Layer 4 of a small transformer language model trained on English Wikipedia (12 layers, counted from 0, width 64). Numbers have three digits each and are written without spaces.
A neuron adds its activation times its output weights to the MLP's output. To switch it off is to set its activation to zero at one token and run the rest of the model.
A neuron's activation on a vector x is SiLU(gate . x) times (in . x), where the dot is the dot product.

Input weights of the MLP neurons that the questions are about. A number n stands for (n - 500) times 0.0011.
n58 gate: 450421680415644320582791410729470536412589458360432659307332351408382503440558288217285578546520475453784500406439618540470485325689598677428429449410179425430672326497200288664411479830662316
n61 gate: 344588718651726360470870570506588409467412770463397454379538565482564563588683345236511648567658534641386455633589385559460468334524620613316509217582512608510103404257393630430387429701747374
n67 gate: 380466394669461429313348461314511167435486424531670715680421507252612591742673545462440562268557401448501437294470399484547576573534523625434562290678369532438535446536431618379462630384642466
n74 gate: 371452779543496497604564300401504331498656441347540413445683614099559580576662539425183467302660499593578277668552619552475486705697410506369659767658232419553556430431658625491503456448554546
n79 gate: 909539694546417736602469648399448652370390309630764701723532544283359568430588505721499716456012631170638470665396651466579558455455569633766593647336690336589372433749599462718585620521384268
n82 gate: 512500524617396703453424504530268471716504236560347209494758579717460649553485585266556421586154774521267623506540546577557491357361451419678662464612574597716441630479709478410423505423366354
n101 gate: 427492570149328645452343614544556419637642307563561460625449611312373588591596634736403664468602488487408544529520602574516728394213204307526709605496607467563494704589577517538550309504448403
n103 gate: 807351856645345582562352560560500574551578598442376556493198287460401319509424369386680425730436530545613862513378766362711615540553411575479360626536487558358468562138564578442451406384503393
n106 gate: 510341496615600549405538768464820303624498557341402519403507550565607445474368542423426340478504475305638526608586294675644594628530572531789578607504425724588411369621544303406489417504373355
n121 gate: 369855442679453679752498663413472614667835581632436466839597466500507666349690484653570514627657516570596416281672761518287338507332691209572727329395751464751390533728323410575419691310556502
n130 gate: 800769430730716483537152566709615479541553356629518167351566484482743501236629348349678502918544514370445423586515496446404656363605304385348522464406420576428588402511513555526384667445472476
n136 gate: 187538454382554281525369305449454541449505577415491376264437416497733489746729638085483626474814290480785590324319452319343553415408295517534331365623377661510627491367374195651586491491708307
n153 gate: 462492585617480700270486414646659421353577254379501349698413571558647694346539651607522466153461546437573398440428587679417254427541562509483488537220337258578269439511522540492513670576408813
n155 gate: 678597511452407412627309239523668452709369439512483347321777366598541460597586703109253565741624468269367425319524493429639684504364654406450498506655364553418990518516447341416551566577591580
n157 gate: 638490363550620532346398421382486137734602270421524383515423493457315721419351550452375548535277505584228702364658776615639446390587463551600497362334607603477756448253692529556604555169564552
n177 gate: 403442411550394365548695716462427353443803323456463212381316592342555387776393559622835378359586513417614407359521472603728568489384396515393547327711714752422543612644316643431468527588521699
n58 in: 467395445542277246407339571431433384623531782406534434468368360447687483612406277710522716564454389679382605585690676463437364312613319532514273458439429409737566388349545597330280623466391437
n61 in: 399457392503648699648616580243669460453547429451387461650494519624703824565574671696641607449487330708564458660272489595286544386470448436460409353745837471639328416584467363571483605799539459
n67 in: 623551449503481483305534579423409615396255719762385466191413400641321595404393583547694551470874543474499778707850426497586536547513328626348350765495656412594573510542441554544693388617422427
n74 in: 568590374573528433426535494552380702507325654342364449470196401921439660596681601756317217829673478480451712444282281456422220431435257456647604559473685427548527355545433711347631646543440469
n79 in: 699515489502514637521326644553767307571416541717514519420441443425730532698276619507523571588641373521444565281587541396672640344374524475299520405363445540645540511885560434604234275596698345
n82 in: 540435445791575501378576604559380436797579585389436502318606532332596302489533414569522753697245428366442807364499340572580605492386611411501730713787652376701328557373836507469639600568300617
n101 in: 461642434551395577477245641571376597652540195409413559514742477379473571503581557622579738447544703474547558578769481346239683257318310395498648743512539353505446593439607524449587281387513567
n103 in: 615438308585504467412430407463527499540385579472627408562491532455345587393636460461687075485467782427531628644424320541907555464330565412450501401543445666379529412617567562434586740566670588
n106 in: 457535392547335361656399347563532590494528619469602451415609385426503632772768430541918562590444407700568596347525509415703438486652482450454548556483345338559302712301530789569592552306688570
n121 in: 518550607626286549505799367418748325410215678509684405690693684559503638667635311523459309542459461252581630464556566645501287428383549142604450444607523589501644474567431494358571385483262667
n130 in: 269644504435639622473479550658546414090266518425701326564625403636564369427367261607635601608334544381522713644708450528563494494532201459674624333534385617594720473243576567638585691560808536
n136 in: 615517732484559370559353425664375506502416880336446541514446851813488647846514562467482519455607571449491482606368427269630385770543422661439444488392585364430311593335338290461303469530437540
n153 in: 381269254551374517319587512553300725454637502736568458342412730517514551507420432361397599336398438503592597131441555379255308557263445464697404475559521454474429359607645643359699725576494583
n155 in: 748744504710408582381615362641656521590629364841314587366465367431475580794496721503311433679518538457335592657501523356412467436405554601405635574502504515510486407525708281484086445691468568
n157 in: 544560281557498700207253326435614453491772373180254385615627457327606300357455612462562404511499439619495457498449357487436434665429346554592405419569407506309586643496466766550354337329409552
n177 in: 163630419401598491464699430658608332528429276393309436665643744329513456547549546443615285532660493600709352327635435532489407516470666657362497522719675440409338350565369654486583176135546584

Output weights of the MLP neurons that the questions are about. A number n stands for (n - 500) times 0.00095.
n58: 437482331638724628427489653184497492507339488344444556586487546430459560581615702479576482452412594430531677547211435502472340724394585347668619540663450474390466416960547782773622383301448841
n61: 503510558409216387035480512561549390591395709381539472504526549312500236551433500273566592433334572504483517433536403800255660463544547668244383792437241603374454457219740750594393270585542532
n67: 393353640533545502472624328399546604553513370366427492757521525234623477591452406716308452726489194394507473236250497477550300782347508563683685297535481557498547635440678262670535476272476586
n74: 164327254271455563420367454338681467434559349381513820482652453198419576528458444558385576178282214407514517415383482787576582707547494259496620462367576587411891455608417321597282521407495561
n79: 676500673645364389781596564846385490785637344602535411550424433583605410334640428415353566407518540277436319460251565302297678292569272542166556475491323489640484537273231411550395382317288768
n82: 577756502367578315272775413593357810454539631530524292254378638254423569692351549447536496400421541469408640289660651668370422122568368647281344508552186780605621633049319441803429726401542341
n101: 320530351466689468686468531311426328510568530535584749412482235341522164690503379453591568168377591415491279585438348436409553188403486648456631326518458543420743477060382304898526464638653364
n103: 605700405516313566206498416540581480463510399508375531290615600128610436326576727593318722524322335539530483651534493409399521449559294566275406581554457471255747417539457706550593698359281497
n106: 700389691523692602376426233519400450312809076595488551615589518475376444629525613605529572421612330401398229525586600532556713436541635491664467384296423537476476729557543188640546258607510561
n121: 199308358421560626309540612664537612535585502362584366375381669610197448384493412697423584538036478438434707350453349488469579271499382342718502669527458437301608530389560488912486554541440739
n130: 168425381608742627720799655452407644695406546600296552412463705631244639500713534581686748460712340059459580613408441485839434481394414511643515597538411466631473719551625595406593520386414787
n136: 177647541306699409552366408486637303664639244558568211225469361671579326352550579596321399474934171931688609516576597422407387319363426344587603571490518691595608484405648575567565718542450316
n153: 593564340602527494706573476358420514487408600286235490393632598792680550308550647762830690645484492285328790626541607542529025560625128621572228537453841579609602642404760611556398730626381586
n155: 480647300486337462405445754356519495564532355650649451770445622655431131725259473543514692540528303719606530530407534718415444381584523607307613364526514733404429524889447720418469628137675561
n157: 515403789507658699355569386623296450517648484199782594427532415497316332514695315582661332692426669562771502580404395480559369568399193474551231584663631734346673569313464415795421656327342358
n177: 630335533427415511609277405419592505303428626564282749165475635706465374599541440674630514464173541298266659712315792804665447466638453436477494530628588603401837443532675587589648512671465560

Each question names a token from some text and the token that comes next. It shows the vector x that enters the MLP there. A number n stands for (n - 500) times 0.0055.

Then comes g, the gradient of the next token's log-probability with respect to the MLP's output, scaled to length 1. A neuron's effect is roughly proportional to its activation times (output weights . g). A number n stands for (n - 500) times 0.00092.

"y", then "d"
x: 556710239501641589541586615379630653717198567217549523497386453607509311622720562634384358424390513425577425580514534119379662349644470545596558533509505565810725468411277403606436332369389400
g: 609481551550528615748489662732544372735470284633642566218287490584527445638585771547443449490559498850753521544496592506572428432464781616551624476635351481180268464340377598442477390542437552
Which neuron, switched off, raises the next token's probability most? n153

" Bri", then "ta"
x: 592568480346686371279689582469676730666474794577491414543279372556439500477603437734703537346261729441456793576527438263514666352807520347357467528475459621406617668549295524613507279391459538
g: 511419448624378498047639445438387399231766663432375543584353722458472618520645537573579578733460376369425686540406360584703534528369515510487571512411677649470097682375671474440450385565473510
Which neuron, switched off, raises the next token's probability most? n67

" Th", then "ir"
x: 509765395393471484502486471464616396788349505625684435591533492533377397471537424825481573188614700550507467468593396301401716439531487799774584444669348605563739667398368583475403504329325716
g: 334644581545193589475517501555510365268526421524533732547463799494387351567322310487248678468702725475468489441324471766752317467396590456696182608666494558438439580586532634616519499492502680
Which two neurons, each switched off alone, lower its probability most, in order? n61, n157

" 19", then "58"
x: 390600294434420648571712418416485494642599707534737478483396516415255429447526507579183450234265479570566569681487155457603663631414330530297584425293495529561573541162379465517569439463672728
g: 527419415420558581591569243672366669857610563609465629416578491506430802748705304442298732461539555270443404367429560533409352344707421422574646389501523274333482535457487585733670624619409616
Switching off which neuron hurts the next token most? n79

"ed", then "==="
x: 346628259410533363680475430654296383458503641646550477421397109482370461345536468732533399280585590695501459545181353476594693341589427727357680543453305341527445564433338754526375454384482663
g: 525308838625347492313468491280359419277709716328558616524371830536437746682540500379483524481308538388282181353556298602585512533480520460481600677588480496626588380647516592559621525640426448
Which two neurons, each switched off alone, lower its probability most, in order? n121, n58

"M", then "an"
x: 348582409454541632702509411653550581760323611779611248509325425445518511608673601631572398174501477542372431496487509250607710299635645740552582655748356482600623695424250545498563392485331543
g: 659326688451431652318543544475535539595511568198506317335388610536565223426526669259705513437559596344321788358488681541483485466679345450530589492393577636562603890597415620634331433315479386
Switching off which neuron hurts the next token most? n157

" |", then " "
x: 341559467579480482576425549406560517553481760613556498558375545755312539263457364607292414278349499472727312416434381306503496711478489401306801625687315559599395562477446667659342205334426651
g: 429442398459397719411362442379527535355580236350737613517521608614436280435400200445400524294397577720742544717214247473444430555461421533466678589640462600376484575504473406513374801463770424
Which two neurons, each switched off alone, lower its probability most, in order? n155, n121

"tten", then " and"
x: 565749071620505416666584365557611441355502676518470390414256204635664504419501390703580372400742434525587548598347552478802531428639547640451533581737414385481601450317192799657437418465511579
g: 791375626359656661671501392431670286354578629366449520388185497579617423661446253570313702294397525327335353443374491655556722667557792496616593463449568516530488451650574456376686519363579633
Switching off which neuron hurts the next token most? n177

" st", then "ri"
x: 402462385222511541333453468483518711621475559445697484301580367525534531626498487696400363165154663581546258471449399456405542348667348587472772317675391622510730621548408615639330627316295548
g: 605412406592577558556549631608431634656370281325254434405508380501523365503291471361451582348441634584368373292858502360545539185553794481412382482457692550198415656597453467301422388453467277
Switching off which neuron hurts the next token most? n67

"e", then "w"
x: 339438392547578411544478777429603617597434624473579697468542428625493462384627339773543528334578181597262340660592483295533804603737591542555567595348523411478726612494417591721443376186357299
g: 415388182508470686552564641540312386445336435632776253559624474575276479513563546367498605365624499405502554540532834521436605494786425392545568375477443490463428218635721649260480456459408180
Which two neurons, each switched off alone, lower its probability most, in order? n155, n121

"n", then "y"
x: 453634462519468576568737686335579592590445505585641389177584310446472363354484364609688359463463682609639453275488441409360749380743536322650578457501478233558698671420550587496426160419667426
g: 370470341598247487363653484308439588430485404375485654775331596732439400344432410554520301243561308682452369435513242392341681441185592430664491282359564403437397698499350566529309470524462620
Switching off which neuron hurts the next token most? n103

"ie", then "'"
x: 646538359648605264655666552328412465286573709444658523434223448484590279537597473602488434384262399628650568529447281255448778449560542508772459575418395600442680431544395532716304448253442568
g: 534256415598521600613598655465464201571508516533495617580679186502372477788461410685203520528587469261382626585550366462220594564424271413625510470442493357335523641584506355570465236658758497
Switching off which neuron hurts the next token most? n101

"st", then " N"
x: 453537480474606675375867712472416374606252567516638520312504257585588456534318614708387428308365392421696475383247441447534629533583503519523535279258475441717578387303370545485167371290441666
g: 582323273439310509485758398637498436476568532419577586438481649699638677341359451702538547604607543525666769256563404451256571865459463233643583707490559428492561314498595563474586623632773507
Switching off which neuron hurts the next token most? n106

" K", then "en"
x: 485621284373593622587573570532637682660538553604622428479315357702338556632603365675377422148471588526432648364633377434404697230446742714522624458749352448585689664332571591396657348474431733
g: 293449304496676639555535716633470460361546485511417515681487566304603472584490762550383361414627637694401700503436509625491540413505725551397627337564132368637093368350405385608635580370614615
Switching off which neuron hurts the next token most? n157

"s", then "),"
x: 474579473566736594567692779480421457474427618650552635483462447575556316367733329676324403561458399507784619535236364411401741272508475484586482413521296305632560561149604647446375494365369599
g: 448490597685472505760570553456393511715380801222580466646364289547281755612458701578202610403545600568614417576565629339617421315641322530316484623268578635628612519764470458506447576568484468
Switching off which neuron hurts the next token most? n130

" 19", then "60"
x: 401633232428493705570686417415523569675594707509719411501464545432261432505503564556190484194259445574523560583554141477582643634485297497344585456310539527610554505183372410505592448466618760
g: 607625510288543687274664431508591686589567543561591281557685620396542386575871249499640592663492641720326302517480404392277677299466521381350538424747399229443441439517546485588493661401488583
Switching off which neuron hurts the next token most? n79

"k", then " Re"
x: 550503301677803549751594530379514622543495614638548582498520277397446465315682449783514359395633407532511446310442611562492750252591608540400608415803325384604648649382603689411666304354612345
g: 265831355547441403594373513353776702348479752655393634459496617603457760531588456397370408532303326546478297538427528357635323570286404356637501575636661663592424503635489735688573466381481650
Switching off which neuron hurts the next token most? n106

"B", then "row"
x: 290613451453540753548611505545567629798403572717825293557345414585345607732567562637549613205311432622433450357661317258398645430499624595512573430549488512692477592434347511503523600320263700
g: 485534621525416534224571382167608513340502402392606496311220580453170382516213522604370394712561749391465555501472457633239609353548286449518617291631635449338361657563418471642542433443471427
Which two neurons, each switched off alone, lower its probability most, in order? n121, n82

" O", then "th"
x: 471492164451514529521754552551645585742348699443521289619362369684270442479446261604480549343298656543389404647676327365423623444540764409460541639497511689652683669246256708604506554379469414
g: 447326735529378557439633440546595424629514626158664535442276314519673453452357771276404663531481404481580511613788224338534460610542397539524409627347505372534557272267387263537336527560675502
Which two neurons, each switched off alone, lower its probability most, in order? n130, n58

" from", then " the"
x: 378614477507371507635352482534422798544362776533588505616309449478319575455539495651483463405378554670661523191403399231549602619636477458388598676496194744541573488567339604316312427341310710
g: 453789483832736506805699591606504351583269499713528479475657428442564539450496588549605389406319317544489716349498455404604610369681670517541432466247304523736367401350411634266466488479499623
Which neuron, switched off, raises the next token's probability most? n61

" (", then "p"
x: 359546322495480650779400443570500563569270629588498496364478468507404617589430322728316506361468655577537588446432384517491667644444455515399512619405479758808847555029261656548440372375400613
g: 471679329344724784212161409598589608568508777442447549480600563542585437342383622571698498668544442349612472598461730612286417436530604461402357606371453653534437699508750541601462386251484362
Which two neurons, each switched off alone, lower its probability most, in order? n61, n153

"ce", then ","
x: 678553197623547181411615695441256291387430720614599574309419319463581306489409412647521339304291545460413481454394540244581711476558349527414552475623471581633523349685389696596261411370613226
g: 415542380502672806590658598438486277747390534254294531520592358262674230338681375471493507387672553471331497607310448444585460381614458346618733422615759478586476656318458295382373438584481491
Which neuron, switched off, raises the next token's probability most? n121

"om", then "s"
x: 427639444486724317778688554485531402663306700559563637476496481504597348499584335553313290253644613512482499608361453190704605321747426699563373359537359413649790549457489751517347393375511486
g: 674874600570544612556620518456509575332641409515423262575453513346521590163382294606554487601483400391377240722672353449596524449339450364094380509512307619412508362551498552542545480463487244
Which neuron, switched off, raises the next token's probability most? n58

"red", then " Sch"
x: 412754604391630419771311587505307499579349572506647456547307295300520503427428512808592248258398465533553603536306673539572601578663401638535563549498380506376657455505112593482421191315456648
g: 468309666479338304286590174312503530657521549527497558582401504423423443563630749675585574417641382479772479411548661542561461296495394620862530500803510488561508565544687533496295687219501615
Which two neurons, each switched off alone, lower its probability most, in order? n82, n155

"c", then "ly"
x: 431617283801669413469667599399508469522485614618641438451547416462494273505639496592498299253439477588560388498463549436292610343711626651441843526534527377782517648438886670492305574301444510
g: 793576449678324392715396325516412383271229563447699496597539608455460795661274422454563687574452562409535399406290326484497631406404478700211486463428530464373490520657181635384576531423346528
Switching off which neuron hurts the next token most? n121

"go", then " |"
x: 305463340534660391706697815296623627360507533403523502465175247655691401401641373648540525376364669472456683479479462533494704423528526611332232589529489529567956545545394557538382373441410451
g: 494402592656748516529522189243519434522520398555443655397475394551661315560498545619090597301669370401798535857393431399544539617421332483576636641537427553430542422533530577580579532529213649
Switching off which neuron hurts the next token most? n58

"z", then "il"
x: 544470353511618228723589661375495428484519590578610551496179305732511434395826448741477326165537470395692341417296544476715658254638812554514476607614429463504694495406534335590360379445515476
g: 575522557465662353499356427588563738313339511484415375290673699614226667464478410672466505510573575783538372479589627754651470259415294667452637601612667513369537433371417336422741755442388338
Which neuron, switched off, raises the next token's probability most? n177

"al", then "one"
x: 405722474585625592654673492406511180596493663406672520408461414474330720378573437477544424580333558575548332567583420454507771209424463546560458494445360401433847762460397448624476295251380419
g: 435561390455280607319413392466549478543230561195424517455348484840464622649567520454599490429448501529267427727533496290470296712521331287547603392301629439536519363719274348585449418358672724
Which two neurons, each switched off alone, lower its probability most, in order? n153, n82

",", then " B"
x: 397526528461480246763432442335466750611594750550492364501519568650231519512433431606398522257383353657763382525435355370339628490671501408454748817571461524581494483457462714603260318523453867
g: 419741552349291579687658494513661557676720375484455500362373619324484560491619559468304581590672535256437313254646386662649596605447867693336662367633416458501642518613366472471616306444470664
Which two neurons, each switched off alone, lower its probability most, in order? n79, n130

"75", then ")"
x: 499533380542460339609548753286541453566426619490610198538509346459450562549298628664309521313341312369583301544486208350454681438585343500362545777542493419618528631360358551432497171554788629
g: 302382410640410356531252670542212480509591437485520631267469581652370438401581522376275429448499474290526431650621560454939429557388450583503704344862507460435731420556234598472459452474519487
Switching off which neuron hurts the next token most? n101

"be", then "tt"
x: 442563438647662442658740633292658456409536731507751453305533314394584487302454524689659377391416313466360664555558239525560658440409594558551514427440442609589851562595394683518213453303405372
g: 451323562277260355415674627500613496707505506558695505659463491434426445605354475556572889568502549634547699559633674462459278698780487505638359447717853600421612551550534467529473419557387234
Which two neurons, each switched off alone, lower its probability most, in order? n153, n79

"ing", then " role"
x: 511662381555432415443512503413334399646321721515664478385343242530545407470657449754614392235574349563661688509186391342527533390534369517321456575466185487387390403511484422546489202275408533
g: 602712255341440525346803406382437344570404443438477554650477552717635404788088391490568596526297269238591316559604511502490557605399497701560541510290469358406538478462702659536408441391415519
Which neuron, switched off, raises the next token's probability most? n136

"e", then " Smith"
x: 471537245527705525599655552395478433394576632428579549352399336583623466378666461496631417527480058550423573708494293299650840455402650585511631534617412604585863531501321637606270459328583612
g: 531662575408353462633220450730676584609507547584381476364456715529765395436729609690390479580482504475824526460524465373514499675695611282423387337540622541199576406407790560314423428661510336
Switching off which neuron hurts the next token most? n153

" A", then "c"
x: 518564354447624521349605504645635583654387417628627421519164416632377509286492513588537620244488471532426388538491287338410776403608636488579570698534437613557874573329181521677552544307332596
g: 750496542364489842605299362443520552408596461670394649323426337508570487271311727473623681308435318554649548494677585794531409359652349600427472705427675571341582361541481538462201529412409440
Switching off which neuron hurts the next token most? n67

"na", then "gan"
x: 639504358656519334765624701314226298328640694445670359416356422516649415351431536841465406335409448469521476350484394452539614381414588529516446591578453631577875448467423484630320290264531282
g: 413579641440519845635672540576527848479567479430574514593355561234503389346621698280697411595455509703785628469799529495592421527587483533618445452317578550197489455334418502492483446632390267
Switching off which neuron hurts the next token most? n177

" a", then " lead"
x: 500595322495582550364481467614482836666349535589595402535380439591393440433406581640392678225458450660604188334423288374451577633666376339485544671425434547554771515316171540629379438177337657
g: 300663388591294439550606458726509586426518256595345870448515387609504570469607385433498339458301280218538555427543738380386600482687436328470630335722432474394643436268537484321294608664498535
Switching off which neuron hurts the next token most? n79

"her", then "\n"
x: 492472523513546441792539460545267469488495735579738561457287250473619400599707366640517251341518386612428758788297367303412607471660499648576412403531243476577696394548479813525435301523398458
g: 374461608450598218473590774384636573635733491472650490524720334487562593362517321410171618564434523346544593692690453417517441590540579377562498492560831491460490524444453401695309141750389493
Switching off which neuron hurts the next token most? n74